Layer 8 of a small transformer language model trained on English Wikipedia (12 layers, counted from 0, width 96).
A neuron's activation on a vector x is SiLU(gate . x) times (in . x), where the dot is the dot product.

Input weights of the MLP neurons that the questions are about. A number n stands for (n - 128) times 0.0042.
n4 gate: 113, 122, 155, 131, 101, 205, 89, 148, 209, 125, 165, 114, 80, 181, 83, 115, 116, 109, 69, 121, 120, 148, 174, 152, 93, 132, 138, 159, 101, 152, 123, 79, 236, 178, 114, 116, 151, 137, 152, 100, 136, 169, 157, 74, 86, 154, 67, 101, 158, 173, 68, 120, 135, 149, 104, 123, 107, 166, 187, 116, 104, 112, 113, 115, 64, 144, 139, 140, 157, 172, 108, 163, 129, 149, 74, 69, 94, 114, 156, 155, 154, 96, 131, 122, 58, 110, 126, 149, 98, 122, 100, 123, 137, 46, 156, 147
n15 gate: 167, 120, 131, 128, 118, 126, 130, 92, 91, 183, 200, 95, 124, 135, 126, 114, 84, 148, 156, 38, 116, 163, 76, 84, 137, 113, 160, 105, 148, 147, 138, 131, 83, 161, 96, 113, 173, 152, 155, 102, 149, 155, 141, 96, 92, 79, 173, 138, 60, 142, 144, 173, 176, 91, 166, 154, 83, 153, 129, 135, 77, 111, 155, 128, 94, 130, 133, 83, 134, 155, 143, 43, 114, 94, 145, 102, 122, 67, 168, 103, 121, 81, 98, 151, 188, 131, 78, 67, 165, 94, 140, 167, 147, 97, 125, 160
n128 gate: 70, 81, 125, 90, 123, 91, 85, 156, 131, 136, 137, 68, 140, 115, 57, 88, 108, 83, 95, 147, 133, 131, 130, 128, 139, 146, 75, 100, 221, 175, 126, 113, 157, 143, 140, 81, 128, 122, 105, 116, 74, 190, 157, 94, 120, 164, 154, 150, 158, 137, 146, 168, 100, 133, 130, 160, 138, 172, 129, 112, 175, 143, 145, 126, 53, 156, 202, 174, 160, 139, 142, 123, 158, 192, 123, 152, 115, 98, 178, 228, 139, 206, 104, 124, 126, 115, 147, 140, 149, 139, 103, 148, 126, 144, 135, 111
n166 gate: 112, 114, 200, 115, 80, 208, 140, 117, 168, 145, 124, 124, 90, 114, 167, 138, 59, 182, 84, 137, 114, 191, 134, 113, 159, 91, 129, 171, 43, 136, 141, 178, 142, 103, 97, 116, 155, 182, 109, 156, 130, 176, 67, 98, 68, 128, 164, 84, 80, 119, 105, 81, 131, 179, 42, 129, 95, 172, 154, 187, 124, 110, 89, 113, 95, 113, 99, 156, 120, 164, 150, 88, 138, 136, 125, 158, 105, 82, 91, 138, 126, 86, 108, 129, 134, 152, 104, 158, 134, 131, 115, 166, 95, 132, 193, 112
n168 gate: 91, 117, 134, 125, 139, 170, 143, 141, 111, 180, 123, 134, 112, 156, 122, 79, 70, 117, 131, 126, 139, 136, 98, 100, 153, 83, 79, 114, 144, 108, 193, 121, 77, 119, 135, 77, 152, 102, 133, 157, 210, 147, 105, 110, 189, 124, 122, 168, 174, 139, 154, 84, 121, 78, 149, 33, 118, 99, 128, 145, 83, 125, 139, 155, 142, 122, 164, 62, 95, 120, 157, 116, 125, 120, 140, 71, 163, 193, 132, 173, 133, 92, 158, 157, 58, 67, 98, 83, 149, 76, 104, 134, 96, 194, 91, 114
n176 gate: 115, 165, 137, 116, 167, 87, 145, 81, 67, 84, 118, 109, 126, 144, 125, 93, 139, 120, 150, 132, 123, 128, 89, 142, 95, 196, 106, 87, 163, 147, 205, 128, 112, 205, 139, 113, 128, 184, 90, 101, 99, 132, 121, 193, 128, 136, 139, 157, 138, 140, 130, 79, 146, 80, 121, 118, 133, 130, 149, 106, 91, 131, 126, 81, 74, 182, 142, 104, 150, 152, 171, 187, 154, 179, 106, 183, 108, 132, 165, 159, 110, 167, 148, 100, 208, 110, 152, 127, 144, 103, 168, 154, 147, 120, 164, 151
n200 gate: 173, 117, 159, 162, 167, 105, 197, 166, 171, 203, 103, 167, 193, 144, 166, 98, 103, 116, 144, 88, 105, 136, 119, 183, 111, 139, 93, 123, 110, 120, 140, 122, 103, 169, 52, 156, 79, 125, 109, 215, 148, 151, 124, 95, 184, 144, 133, 141, 116, 159, 130, 89, 153, 138, 153, 109, 112, 105, 119, 132, 78, 124, 125, 182, 121, 126, 144, 124, 118, 118, 166, 137, 132, 146, 133, 107, 132, 103, 178, 88, 168, 104, 106, 147, 138, 139, 145, 126, 209, 144, 139, 97, 149, 154, 110, 159
n203 gate: 125, 102, 127, 148, 169, 122, 155, 104, 67, 111, 153, 105, 175, 189, 83, 123, 159, 119, 167, 65, 98, 145, 91, 149, 122, 144, 103, 101, 129, 145, 102, 110, 71, 176, 151, 96, 161, 151, 144, 124, 146, 98, 134, 112, 169, 171, 89, 50, 157, 87, 114, 136, 153, 121, 174, 65, 223, 152, 105, 82, 103, 133, 158, 108, 136, 166, 135, 156, 152, 103, 175, 123, 155, 102, 101, 159, 163, 177, 122, 120, 109, 138, 167, 105, 142, 124, 116, 102, 156, 103, 146, 171, 120, 155, 133, 147
n4 in: 100, 79, 131, 151, 99, 153, 83, 76, 162, 160, 162, 93, 90, 91, 102, 94, 151, 139, 160, 137, 38, 134, 102, 98, 89, 149, 110, 175, 154, 137, 134, 121, 186, 157, 116, 156, 161, 78, 96, 105, 176, 179, 217, 97, 137, 103, 155, 160, 171, 156, 71, 66, 156, 115, 121, 120, 152, 131, 122, 117, 150, 136, 147, 91, 128, 149, 191, 104, 127, 167, 137, 118, 150, 124, 95, 91, 102, 150, 140, 156, 114, 131, 143, 62, 83, 188, 150, 131, 150, 136, 81, 96, 118, 80, 138, 104
n15 in: 78, 166, 146, 102, 130, 70, 111, 154, 114, 68, 86, 159, 124, 133, 173, 119, 142, 138, 153, 159, 160, 143, 126, 100, 146, 153, 117, 107, 91, 195, 95, 145, 212, 159, 94, 174, 42, 139, 104, 88, 84, 120, 143, 91, 209, 163, 143, 124, 84, 64, 114, 116, 99, 70, 91, 149, 121, 161, 105, 135, 130, 96, 105, 107, 105, 127, 173, 188, 100, 106, 121, 91, 143, 134, 108, 116, 120, 103, 164, 135, 140, 143, 153, 78, 199, 97, 150, 159, 128, 114, 102, 157, 182, 151, 174, 127
n128 in: 122, 109, 166, 134, 100, 180, 113, 180, 155, 176, 118, 132, 248, 137, 154, 122, 172, 99, 92, 133, 61, 84, 109, 134, 122, 68, 113, 92, 86, 96, 153, 189, 142, 143, 151, 112, 153, 50, 104, 120, 142, 117, 98, 141, 105, 167, 124, 169, 77, 137, 160, 155, 105, 109, 119, 133, 92, 170, 137, 150, 179, 150, 148, 109, 209, 116, 62, 126, 117, 120, 107, 130, 73, 186, 149, 160, 101, 81, 164, 136, 175, 159, 139, 111, 119, 107, 133, 112, 113, 171, 131, 105, 110, 130, 143, 129
n166 in: 95, 174, 116, 169, 130, 103, 85, 95, 149, 173, 142, 170, 124, 164, 126, 117, 41, 118, 154, 75, 119, 148, 152, 93, 140, 132, 167, 179, 142, 134, 144, 138, 135, 112, 82, 138, 166, 132, 112, 81, 142, 158, 111, 129, 166, 122, 173, 213, 109, 106, 120, 178, 177, 140, 113, 49, 101, 71, 152, 81, 83, 95, 114, 64, 125, 145, 140, 119, 131, 143, 122, 127, 170, 174, 135, 68, 103, 117, 175, 135, 131, 83, 116, 103, 147, 150, 141, 170, 110, 97, 109, 123, 116, 117, 121, 168
n168 in: 83, 129, 136, 182, 75, 132, 160, 179, 149, 200, 128, 129, 106, 157, 110, 113, 85, 125, 124, 190, 64, 207, 161, 98, 174, 111, 96, 105, 126, 116, 165, 142, 96, 119, 113, 163, 111, 70, 182, 158, 155, 141, 194, 103, 163, 101, 153, 112, 126, 138, 71, 109, 66, 124, 160, 113, 140, 112, 126, 98, 128, 138, 137, 69, 135, 62, 108, 143, 85, 157, 147, 152, 122, 150, 173, 125, 146, 112, 96, 109, 122, 186, 186, 160, 116, 147, 174, 163, 104, 154, 120, 113, 49, 157, 35, 73
n176 in: 131, 122, 112, 109, 161, 106, 111, 133, 163, 174, 149, 150, 121, 141, 113, 70, 168, 123, 132, 114, 134, 148, 148, 131, 96, 153, 144, 223, 120, 168, 114, 173, 125, 83, 185, 98, 132, 114, 133, 118, 127, 156, 131, 94, 126, 123, 111, 140, 172, 110, 121, 142, 110, 158, 143, 197, 175, 87, 121, 154, 100, 153, 171, 138, 121, 169, 107, 154, 181, 124, 101, 197, 154, 127, 165, 128, 134, 134, 78, 65, 82, 149, 145, 81, 113, 74, 136, 118, 124, 137, 194, 149, 88, 116, 106, 216
n200 in: 154, 179, 162, 133, 113, 108, 149, 118, 157, 125, 112, 129, 122, 153, 143, 162, 137, 134, 94, 140, 97, 184, 208, 100, 158, 101, 201, 139, 69, 127, 124, 161, 109, 162, 184, 154, 161, 137, 122, 54, 103, 112, 100, 147, 138, 152, 165, 115, 151, 145, 170, 136, 71, 146, 49, 106, 148, 79, 147, 143, 180, 107, 141, 125, 116, 110, 154, 160, 157, 172, 154, 168, 129, 165, 144, 145, 112, 157, 95, 135, 142, 152, 180, 118, 135, 196, 146, 166, 105, 137, 108, 153, 152, 100, 161, 136
n203 in: 185, 94, 112, 114, 154, 156, 117, 116, 145, 70, 178, 119, 143, 94, 143, 106, 157, 150, 169, 128, 109, 121, 170, 182, 159, 168, 85, 162, 143, 110, 107, 162, 139, 164, 102, 73, 141, 98, 73, 157, 173, 38, 159, 99, 80, 128, 104, 140, 145, 125, 136, 108, 160, 108, 73, 145, 152, 128, 112, 143, 73, 141, 183, 142, 132, 87, 114, 111, 109, 142, 117, 208, 203, 71, 183, 212, 170, 79, 115, 113, 137, 88, 142, 83, 126, 186, 144, 166, 113, 102, 127, 127, 111, 133, 108, 188

Each question shows a token from some text and the vector x that enters the MLP there. A number n stands for (n - 128) times 0.034.

"ive": 125, 145, 119, 87, 186, 74, 144, 73, 136, 106, 90, 127, 104, 133, 137, 99, 161, 95, 124, 147, 105, 111, 129, 91, 124, 126, 120, 117, 144, 136, 116, 145, 150, 163, 130, 158, 112, 102, 107, 148, 131, 102, 106, 120, 75, 79, 97, 172, 146, 183, 127, 153, 121, 106, 150, 147, 161, 115, 100, 135, 159, 171, 91, 110, 132, 76, 124, 165, 121, 96, 153, 123, 56, 114, 155, 115, 103, 87, 144, 129, 144, 121, 135, 53, 97, 103, 166, 104, 143, 152, 110, 127, 142, 73, 102, 98
Which neuron lights up most? n128

"an": 150, 182, 138, 82, 157, 124, 117, 98, 112, 96, 111, 97, 87, 118, 154, 112, 128, 111, 93, 125, 124, 122, 99, 84, 159, 106, 137, 98, 126, 114, 139, 87, 136, 129, 126, 146, 113, 91, 109, 104, 95, 136, 118, 97, 78, 173, 107, 128, 172, 114, 181, 145, 116, 101, 77, 97, 128, 146, 113, 164, 157, 129, 119, 178, 149, 72, 158, 143, 143, 139, 149, 118, 87, 149, 132, 133, 128, 103, 141, 119, 130, 99, 116, 50, 84, 109, 212, 128, 163, 109, 117, 134, 94, 120, 104, 109
Which neuron lights up most? n128

" S": 132, 150, 176, 113, 139, 99, 136, 94, 104, 106, 105, 134, 111, 140, 106, 107, 105, 123, 141, 117, 87, 167, 78, 105, 133, 107, 121, 125, 123, 105, 126, 82, 148, 122, 128, 148, 97, 105, 84, 124, 89, 130, 101, 116, 101, 138, 123, 144, 141, 132, 147, 171, 150, 145, 69, 90, 94, 82, 144, 125, 168, 136, 123, 114, 166, 134, 123, 149, 112, 135, 146, 92, 103, 121, 133, 146, 121, 107, 119, 101, 103, 50, 111, 88, 133, 91, 117, 151, 169, 128, 138, 202, 108, 88, 113, 136
Which neuron fires most, and how strongly? n166, at about 3.8

" n": 118, 190, 125, 113, 191, 101, 172, 112, 117, 156, 104, 123, 96, 92, 131, 121, 90, 115, 110, 117, 93, 117, 110, 108, 157, 120, 170, 125, 125, 85, 149, 136, 116, 168, 175, 171, 94, 113, 112, 146, 158, 138, 110, 120, 78, 131, 77, 122, 115, 121, 182, 131, 139, 130, 103, 133, 135, 110, 123, 148, 123, 165, 94, 123, 97, 111, 155, 167, 150, 93, 141, 133, 109, 166, 117, 102, 141, 87, 85, 92, 103, 100, 111, 130, 83, 104, 111, 177, 120, 149, 107, 192, 161, 94, 104, 109
The three highest activations, in order: n200, n203, n128

" g": 189, 103, 128, 125, 129, 103, 135, 88, 105, 154, 103, 175, 145, 137, 94, 113, 152, 118, 109, 136, 129, 105, 101, 103, 106, 126, 135, 114, 126, 81, 151, 93, 148, 135, 141, 170, 119, 134, 118, 173, 125, 101, 146, 69, 109, 103, 104, 114, 142, 101, 140, 189, 118, 152, 96, 109, 133, 139, 145, 137, 163, 160, 141, 100, 114, 132, 131, 170, 133, 145, 173, 135, 113, 134, 132, 127, 137, 130, 124, 88, 129, 77, 124, 110, 87, 89, 167, 154, 137, 114, 134, 215, 85, 103, 121, 117
Which neuron lights up most? n15

" inter": 168, 147, 136, 64, 153, 106, 168, 131, 85, 158, 102, 116, 133, 95, 121, 152, 147, 117, 142, 120, 126, 110, 142, 108, 157, 88, 95, 92, 148, 91, 149, 86, 111, 165, 144, 176, 104, 91, 110, 185, 134, 138, 146, 123, 116, 128, 108, 155, 143, 120, 105, 194, 88, 179, 105, 107, 114, 137, 103, 68, 182, 133, 140, 96, 147, 129, 153, 158, 159, 130, 167, 129, 102, 128, 162, 124, 117, 118, 141, 78, 140, 76, 115, 114, 74, 119, 93, 150, 180, 128, 35, 143, 75, 105, 165, 108
Which neuron lights up most? n128

".\n\n": 100, 135, 134, 117, 145, 151, 181, 78, 124, 155, 115, 149, 132, 115, 93, 115, 178, 79, 166, 141, 112, 96, 94, 67, 138, 167, 89, 118, 135, 139, 102, 119, 145, 150, 146, 144, 105, 125, 159, 145, 152, 122, 134, 114, 137, 133, 108, 192, 150, 95, 156, 165, 141, 118, 96, 150, 79, 120, 74, 173, 176, 155, 153, 124, 151, 137, 145, 165, 101, 166, 181, 126, 94, 128, 141, 115, 115, 132, 131, 116, 118, 151, 147, 113, 89, 134, 161, 151, 125, 121, 100, 170, 97, 88, 128, 76
Which neuron fires most, and how strongly? n128, at about 1.7

"c": 146, 125, 167, 137, 120, 69, 115, 70, 48, 125, 110, 131, 93, 106, 137, 68, 167, 96, 145, 155, 136, 98, 100, 92, 152, 127, 122, 79, 137, 115, 100, 133, 129, 166, 95, 192, 96, 122, 65, 110, 121, 99, 145, 44, 77, 120, 115, 126, 133, 132, 149, 149, 165, 121, 124, 93, 126, 149, 135, 106, 138, 122, 104, 117, 111, 116, 172, 152, 144, 90, 157, 117, 82, 132, 132, 122, 160, 125, 140, 118, 138, 102, 96, 95, 74, 93, 135, 138, 143, 109, 134, 149, 101, 75, 126, 148
Which neuron lights up most? n15

" P": 136, 155, 150, 134, 150, 116, 132, 65, 123, 136, 130, 127, 123, 127, 97, 120, 116, 105, 147, 85, 118, 113, 66, 119, 140, 98, 106, 131, 158, 98, 111, 112, 147, 150, 129, 163, 104, 111, 128, 130, 115, 150, 144, 108, 101, 114, 97, 151, 165, 124, 125, 166, 123, 172, 91, 77, 114, 117, 98, 93, 140, 159, 151, 108, 126, 130, 126, 178, 115, 106, 156, 132, 122, 119, 121, 150, 127, 125, 120, 119, 134, 56, 91, 91, 89, 103, 143, 152, 134, 98, 109, 212, 120, 108, 78, 129
Which neuron lights up most? n203

" as": 124, 141, 133, 84, 141, 77, 175, 98, 95, 171, 103, 146, 114, 118, 105, 99, 125, 122, 125, 142, 116, 101, 106, 47, 119, 137, 125, 141, 126, 123, 90, 132, 158, 192, 120, 187, 81, 72, 152, 133, 113, 118, 135, 170, 106, 94, 76, 168, 155, 109, 176, 125, 116, 152, 135, 102, 127, 130, 120, 110, 192, 144, 145, 90, 139, 103, 126, 139, 136, 123, 168, 115, 114, 109, 172, 112, 113, 146, 173, 111, 121, 117, 124, 84, 86, 110, 98, 119, 141, 128, 141, 144, 128, 103, 106, 83
Which two neurons fire most, strongest first? n203, n168

"iver": 116, 153, 100, 113, 163, 101, 147, 109, 90, 115, 101, 105, 104, 100, 137, 77, 120, 130, 129, 96, 152, 89, 145, 75, 154, 128, 185, 108, 95, 113, 125, 86, 111, 167, 92, 163, 79, 113, 130, 120, 91, 96, 128, 101, 93, 114, 96, 134, 154, 104, 172, 152, 146, 85, 107, 84, 113, 169, 102, 101, 197, 161, 116, 76, 138, 118, 134, 151, 176, 126, 157, 118, 87, 144, 157, 125, 140, 101, 139, 126, 122, 118, 108, 52, 78, 114, 144, 134, 124, 113, 134, 139, 83, 156, 105, 113
The three highest activations, in order: n4, n168, n128

" M": 113, 152, 162, 116, 120, 104, 154, 73, 114, 118, 122, 145, 104, 128, 135, 124, 142, 100, 169, 105, 128, 121, 55, 144, 122, 125, 140, 133, 133, 88, 120, 118, 140, 166, 144, 141, 111, 126, 138, 149, 106, 139, 129, 116, 129, 95, 70, 173, 162, 107, 160, 120, 97, 149, 91, 81, 104, 100, 126, 137, 145, 137, 103, 106, 109, 107, 104, 162, 132, 156, 146, 142, 118, 129, 127, 123, 147, 93, 99, 75, 134, 102, 116, 95, 135, 95, 131, 126, 122, 125, 120, 217, 102, 103, 128, 132
Which neuron fires most, and how strongly? n176, at about 1.2

" sign": 75, 139, 131, 107, 168, 133, 165, 96, 81, 137, 83, 154, 110, 111, 129, 128, 138, 102, 113, 62, 136, 127, 109, 104, 170, 114, 123, 112, 194, 110, 88, 121, 109, 155, 127, 144, 118, 129, 128, 112, 127, 59, 156, 121, 156, 85, 88, 113, 146, 135, 144, 155, 128, 108, 82, 154, 137, 148, 91, 86, 169, 169, 140, 120, 114, 137, 110, 194, 154, 101, 107, 111, 102, 126, 159, 85, 107, 112, 165, 90, 143, 68, 91, 78, 82, 132, 134, 135, 140, 180, 108, 169, 105, 98, 109, 130
The three highest activations, in order: n15, n168, n200

"ens": 124, 157, 130, 143, 141, 69, 121, 108, 100, 110, 75, 153, 111, 129, 121, 111, 108, 86, 115, 134, 166, 119, 135, 61, 185, 129, 134, 107, 124, 123, 115, 117, 155, 160, 115, 176, 117, 68, 81, 152, 105, 101, 145, 82, 96, 132, 104, 138, 131, 115, 177, 133, 155, 110, 123, 102, 110, 137, 116, 181, 184, 142, 142, 124, 158, 126, 156, 162, 183, 129, 135, 113, 76, 130, 157, 113, 136, 95, 145, 126, 125, 115, 138, 93, 98, 100, 112, 158, 144, 128, 105, 168, 80, 146, 88, 181
Which two neurons fire most, strongest first? n128, n4

"in": 151, 130, 149, 114, 129, 99, 134, 77, 128, 87, 96, 126, 137, 124, 114, 160, 120, 115, 113, 93, 158, 112, 127, 88, 133, 105, 97, 164, 107, 84, 140, 122, 151, 138, 130, 131, 105, 122, 106, 137, 106, 141, 130, 103, 107, 144, 90, 166, 161, 116, 182, 118, 81, 171, 98, 95, 94, 142, 147, 96, 151, 172, 165, 93, 140, 136, 132, 169, 147, 141, 173, 130, 71, 121, 137, 154, 168, 93, 113, 78, 117, 94, 107, 92, 65, 125, 137, 107, 181, 145, 200, 165, 71, 142, 84, 161
Which neuron fires most, and how strongly? n15, at about 0.41

" for": 111, 140, 89, 92, 185, 64, 170, 93, 119, 151, 98, 134, 127, 135, 111, 102, 125, 86, 130, 111, 88, 111, 108, 107, 120, 132, 118, 122, 93, 111, 131, 120, 173, 211, 143, 163, 86, 80, 121, 147, 76, 141, 120, 128, 97, 81, 102, 142, 164, 152, 117, 151, 88, 142, 139, 133, 74, 111, 101, 108, 203, 157, 102, 129, 129, 146, 114, 131, 105, 119, 176, 128, 69, 105, 143, 100, 105, 124, 97, 108, 114, 87, 98, 99, 76, 118, 144, 127, 157, 97, 138, 153, 116, 92, 103, 56
Which two neurons fire most, strongest first? n203, n166

"en": 128, 156, 149, 118, 134, 103, 84, 81, 105, 98, 57, 132, 84, 133, 125, 92, 101, 84, 156, 115, 144, 130, 125, 70, 135, 108, 126, 96, 98, 109, 149, 90, 129, 129, 149, 181, 112, 103, 93, 146, 86, 110, 161, 99, 58, 126, 109, 150, 111, 120, 153, 161, 145, 153, 110, 133, 119, 146, 128, 136, 123, 152, 145, 123, 151, 96, 134, 136, 136, 147, 139, 101, 82, 153, 123, 135, 153, 71, 128, 108, 165, 154, 94, 70, 86, 96, 135, 137, 164, 101, 166, 138, 97, 152, 123, 135
Which two neurons fire most, strongest first? n128, n15

"==": 151, 105, 147, 101, 174, 139, 176, 110, 115, 168, 142, 130, 107, 105, 133, 123, 131, 104, 143, 126, 161, 66, 89, 88, 96, 178, 100, 119, 146, 133, 92, 114, 156, 144, 157, 108, 96, 79, 114, 129, 128, 103, 135, 106, 103, 108, 133, 167, 149, 113, 172, 147, 193, 174, 108, 150, 62, 115, 71, 148, 148, 124, 147, 104, 145, 119, 129, 132, 129, 179, 185, 123, 99, 155, 124, 91, 134, 122, 161, 92, 120, 118, 141, 129, 62, 118, 139, 152, 116, 125, 80, 157, 82, 86, 98, 71
Which two neurons fire most, strongest first? n128, n4

" T": 114, 143, 141, 125, 138, 102, 143, 87, 124, 109, 120, 142, 117, 118, 101, 124, 166, 130, 137, 123, 111, 101, 65, 119, 147, 102, 132, 132, 151, 81, 121, 101, 129, 100, 140, 161, 117, 108, 103, 142, 110, 126, 131, 107, 110, 120, 77, 151, 123, 130, 134, 164, 133, 157, 97, 124, 127, 87, 144, 129, 186, 136, 147, 78, 127, 85, 101, 148, 105, 118, 201, 131, 105, 118, 119, 126, 126, 125, 109, 115, 122, 119, 116, 104, 102, 126, 138, 158, 144, 94, 124, 226, 122, 108, 106, 123
Which neuron fires most, and how strongly? n15, at about 0.11

"a": 144, 156, 149, 103, 149, 186, 110, 76, 112, 79, 136, 161, 83, 145, 127, 137, 112, 134, 144, 123, 103, 140, 110, 101, 135, 132, 123, 151, 136, 85, 103, 92, 127, 156, 170, 181, 127, 125, 111, 113, 87, 110, 131, 164, 139, 85, 103, 164, 145, 106, 187, 137, 113, 168, 89, 124, 80, 99, 90, 81, 165, 175, 79, 120, 159, 97, 104, 167, 153, 112, 163, 127, 134, 141, 145, 131, 174, 112, 139, 83, 140, 113, 88, 93, 139, 96, 140, 130, 143, 144, 133, 151, 83, 160, 82, 104
Which two neurons fire most, strongest first? n4, n128

"am": 146, 143, 122, 138, 153, 82, 110, 90, 87, 101, 124, 138, 87, 134, 121, 127, 142, 131, 166, 141, 143, 125, 105, 121, 99, 178, 139, 141, 63, 124, 185, 71, 146, 204, 179, 141, 111, 140, 128, 125, 94, 101, 127, 103, 144, 116, 104, 124, 135, 146, 167, 141, 89, 185, 110, 95, 81, 125, 161, 115, 137, 118, 127, 31, 159, 77, 114, 177, 147, 143, 123, 117, 96, 99, 136, 146, 123, 90, 108, 95, 184, 129, 134, 133, 91, 115, 113, 140, 135, 173, 133, 178, 92, 104, 85, 125
Which neuron fires most, and how strongly? n128, at about 0.12

" K": 126, 142, 135, 119, 141, 93, 133, 92, 94, 100, 124, 139, 93, 128, 78, 127, 138, 96, 141, 114, 98, 128, 78, 75, 138, 124, 127, 115, 102, 84, 92, 73, 137, 171, 101, 190, 107, 132, 104, 141, 90, 126, 118, 115, 91, 128, 104, 126, 97, 142, 146, 124, 121, 158, 91, 96, 129, 111, 145, 141, 132, 112, 140, 119, 159, 112, 133, 165, 123, 149, 132, 122, 117, 146, 119, 147, 147, 140, 125, 87, 117, 93, 122, 99, 92, 108, 122, 163, 127, 114, 114, 208, 92, 139, 119, 111
Which neuron lights up most? n128

"w": 118, 137, 140, 79, 134, 144, 165, 82, 77, 146, 122, 179, 119, 127, 109, 151, 139, 135, 85, 114, 77, 129, 118, 127, 107, 95, 143, 177, 172, 111, 126, 60, 142, 184, 145, 149, 86, 132, 133, 138, 99, 130, 136, 145, 84, 143, 99, 120, 108, 124, 193, 149, 129, 115, 57, 172, 124, 148, 119, 116, 109, 107, 144, 117, 164, 140, 120, 177, 154, 126, 173, 117, 128, 107, 154, 127, 142, 121, 96, 55, 147, 91, 98, 113, 57, 124, 109, 153, 102, 122, 154, 153, 97, 119, 103, 113
Which neuron fires most, and how strongly? n168, at about 0.32

"ire": 132, 148, 113, 138, 151, 116, 140, 111, 79, 112, 65, 120, 129, 95, 92, 144, 132, 113, 119, 122, 100, 102, 137, 82, 110, 106, 157, 114, 130, 92, 159, 93, 49, 167, 161, 127, 119, 119, 142, 162, 103, 99, 142, 138, 91, 100, 102, 169, 125, 183, 153, 192, 137, 179, 77, 131, 87, 120, 119, 87, 162, 169, 106, 109, 128, 108, 108, 167, 157, 105, 134, 121, 111, 148, 179, 120, 150, 106, 178, 123, 88, 133, 113, 60, 87, 117, 105, 118, 138, 155, 121, 139, 101, 136, 110, 113
The three highest activations, in order: n128, n4, n203

" |": 110, 141, 139, 89, 115, 102, 212, 87, 144, 170, 100, 153, 116, 152, 119, 119, 146, 104, 145, 99, 125, 111, 110, 52, 147, 139, 109, 113, 116, 121, 107, 107, 153, 137, 132, 145, 80, 86, 117, 165, 133, 127, 138, 114, 106, 115, 113, 159, 154, 124, 169, 134, 164, 156, 135, 127, 109, 127, 101, 162, 169, 143, 136, 86, 183, 88, 139, 140, 127, 133, 142, 114, 107, 134, 123, 136, 120, 117, 83, 111, 126, 77, 104, 54, 87, 123, 164, 138, 137, 136, 110, 143, 139, 87, 119, 63
Which neuron fires most, and how strongly? n203, at about 0.21

" in": 144, 150, 125, 69, 182, 106, 165, 75, 116, 171, 119, 144, 89, 128, 94, 109, 156, 98, 121, 119, 119, 127, 102, 70, 150, 147, 84, 139, 138, 77, 94, 137, 150, 172, 139, 155, 107, 90, 164, 138, 89, 105, 143, 109, 102, 126, 73, 190, 172, 161, 156, 143, 117, 169, 130, 105, 104, 147, 78, 115, 162, 135, 115, 86, 144, 144, 101, 115, 96, 127, 172, 149, 86, 111, 158, 89, 86, 131, 101, 125, 109, 120, 140, 131, 61, 143, 118, 124, 150, 146, 141, 149, 118, 98, 139, 106
Which neuron lights up most? n15

"ing": 144, 119, 59, 124, 178, 94, 142, 81, 106, 114, 97, 129, 85, 108, 133, 102, 140, 101, 120, 138, 108, 111, 122, 76, 109, 152, 157, 113, 147, 103, 131, 126, 159, 139, 116, 173, 110, 78, 102, 149, 126, 105, 121, 102, 87, 116, 73, 163, 106, 123, 138, 144, 117, 114, 124, 127, 138, 116, 115, 160, 143, 144, 95, 87, 114, 81, 120, 198, 164, 113, 153, 131, 64, 87, 153, 99, 150, 120, 134, 105, 121, 123, 94, 61, 91, 78, 159, 124, 143, 152, 127, 153, 109, 103, 129, 133
Which neuron fires most, and how strongly? n200, at about 0.29

" W": 134, 162, 150, 85, 137, 121, 137, 116, 125, 110, 135, 184, 121, 131, 95, 117, 120, 117, 130, 116, 113, 111, 47, 123, 138, 133, 154, 121, 154, 92, 130, 70, 139, 151, 131, 161, 108, 133, 115, 121, 103, 134, 148, 121, 107, 108, 95, 157, 155, 146, 128, 163, 113, 138, 78, 121, 93, 124, 125, 119, 160, 111, 126, 88, 153, 132, 119, 157, 129, 102, 175, 127, 93, 105, 122, 127, 126, 108, 104, 79, 117, 71, 111, 84, 104, 117, 110, 153, 113, 103, 125, 209, 95, 141, 128, 130
Which neuron lights up most? n168

" to": 140, 185, 98, 62, 139, 110, 182, 106, 107, 170, 88, 135, 106, 121, 117, 102, 114, 105, 138, 83, 142, 125, 113, 87, 105, 147, 123, 146, 133, 99, 104, 148, 160, 168, 140, 161, 92, 111, 154, 126, 84, 122, 132, 133, 94, 75, 83, 159, 129, 115, 106, 135, 58, 128, 133, 125, 104, 146, 121, 136, 218, 151, 82, 78, 107, 79, 141, 158, 144, 81, 178, 145, 98, 117, 123, 114, 114, 140, 137, 119, 94, 109, 96, 89, 79, 143, 142, 150, 132, 113, 157, 148, 99, 115, 88, 112
Which neuron lights up most? n203

" d": 159, 160, 138, 124, 157, 128, 134, 97, 101, 138, 95, 172, 80, 120, 117, 148, 173, 116, 117, 76, 99, 121, 107, 110, 138, 116, 133, 108, 129, 89, 114, 115, 133, 151, 116, 153, 91, 134, 143, 110, 139, 135, 154, 86, 118, 117, 111, 136, 153, 95, 166, 164, 117, 145, 89, 79, 99, 90, 139, 133, 141, 114, 193, 73, 81, 93, 179, 184, 153, 98, 202, 125, 100, 148, 146, 124, 115, 111, 76, 89, 135, 96, 150, 139, 90, 108, 112, 146, 138, 130, 116, 189, 125, 123, 105, 121
The three highest activations, in order: n128, n15, n168

" w": 112, 197, 165, 75, 125, 94, 197, 130, 120, 133, 136, 177, 103, 101, 100, 151, 154, 109, 64, 143, 100, 114, 95, 109, 145, 122, 143, 139, 169, 94, 115, 57, 138, 149, 122, 161, 116, 137, 115, 126, 108, 99, 144, 139, 90, 140, 89, 122, 125, 140, 154, 122, 99, 101, 67, 164, 101, 127, 155, 154, 148, 138, 155, 137, 134, 141, 108, 117, 140, 71, 131, 128, 106, 130, 109, 115, 151, 99, 128, 75, 147, 55, 127, 111, 79, 122, 119, 165, 137, 125, 99, 173, 93, 121, 151, 120
Which two neurons fire most, strongest first? n168, n176

"r": 160, 179, 156, 98, 173, 122, 159, 117, 97, 128, 92, 148, 124, 155, 138, 100, 147, 108, 124, 155, 110, 143, 115, 122, 140, 81, 89, 143, 92, 102, 131, 125, 137, 143, 136, 166, 77, 84, 134, 101, 128, 101, 129, 136, 114, 124, 83, 98, 125, 123, 117, 189, 132, 159, 84, 84, 127, 132, 136, 100, 123, 187, 167, 165, 155, 146, 95, 185, 183, 157, 171, 148, 103, 145, 133, 109, 143, 85, 122, 79, 148, 101, 118, 109, 104, 107, 123, 166, 97, 187, 122, 153, 71, 89, 131, 145
Which neuron fires most, and how strongly? n200, at about 0.85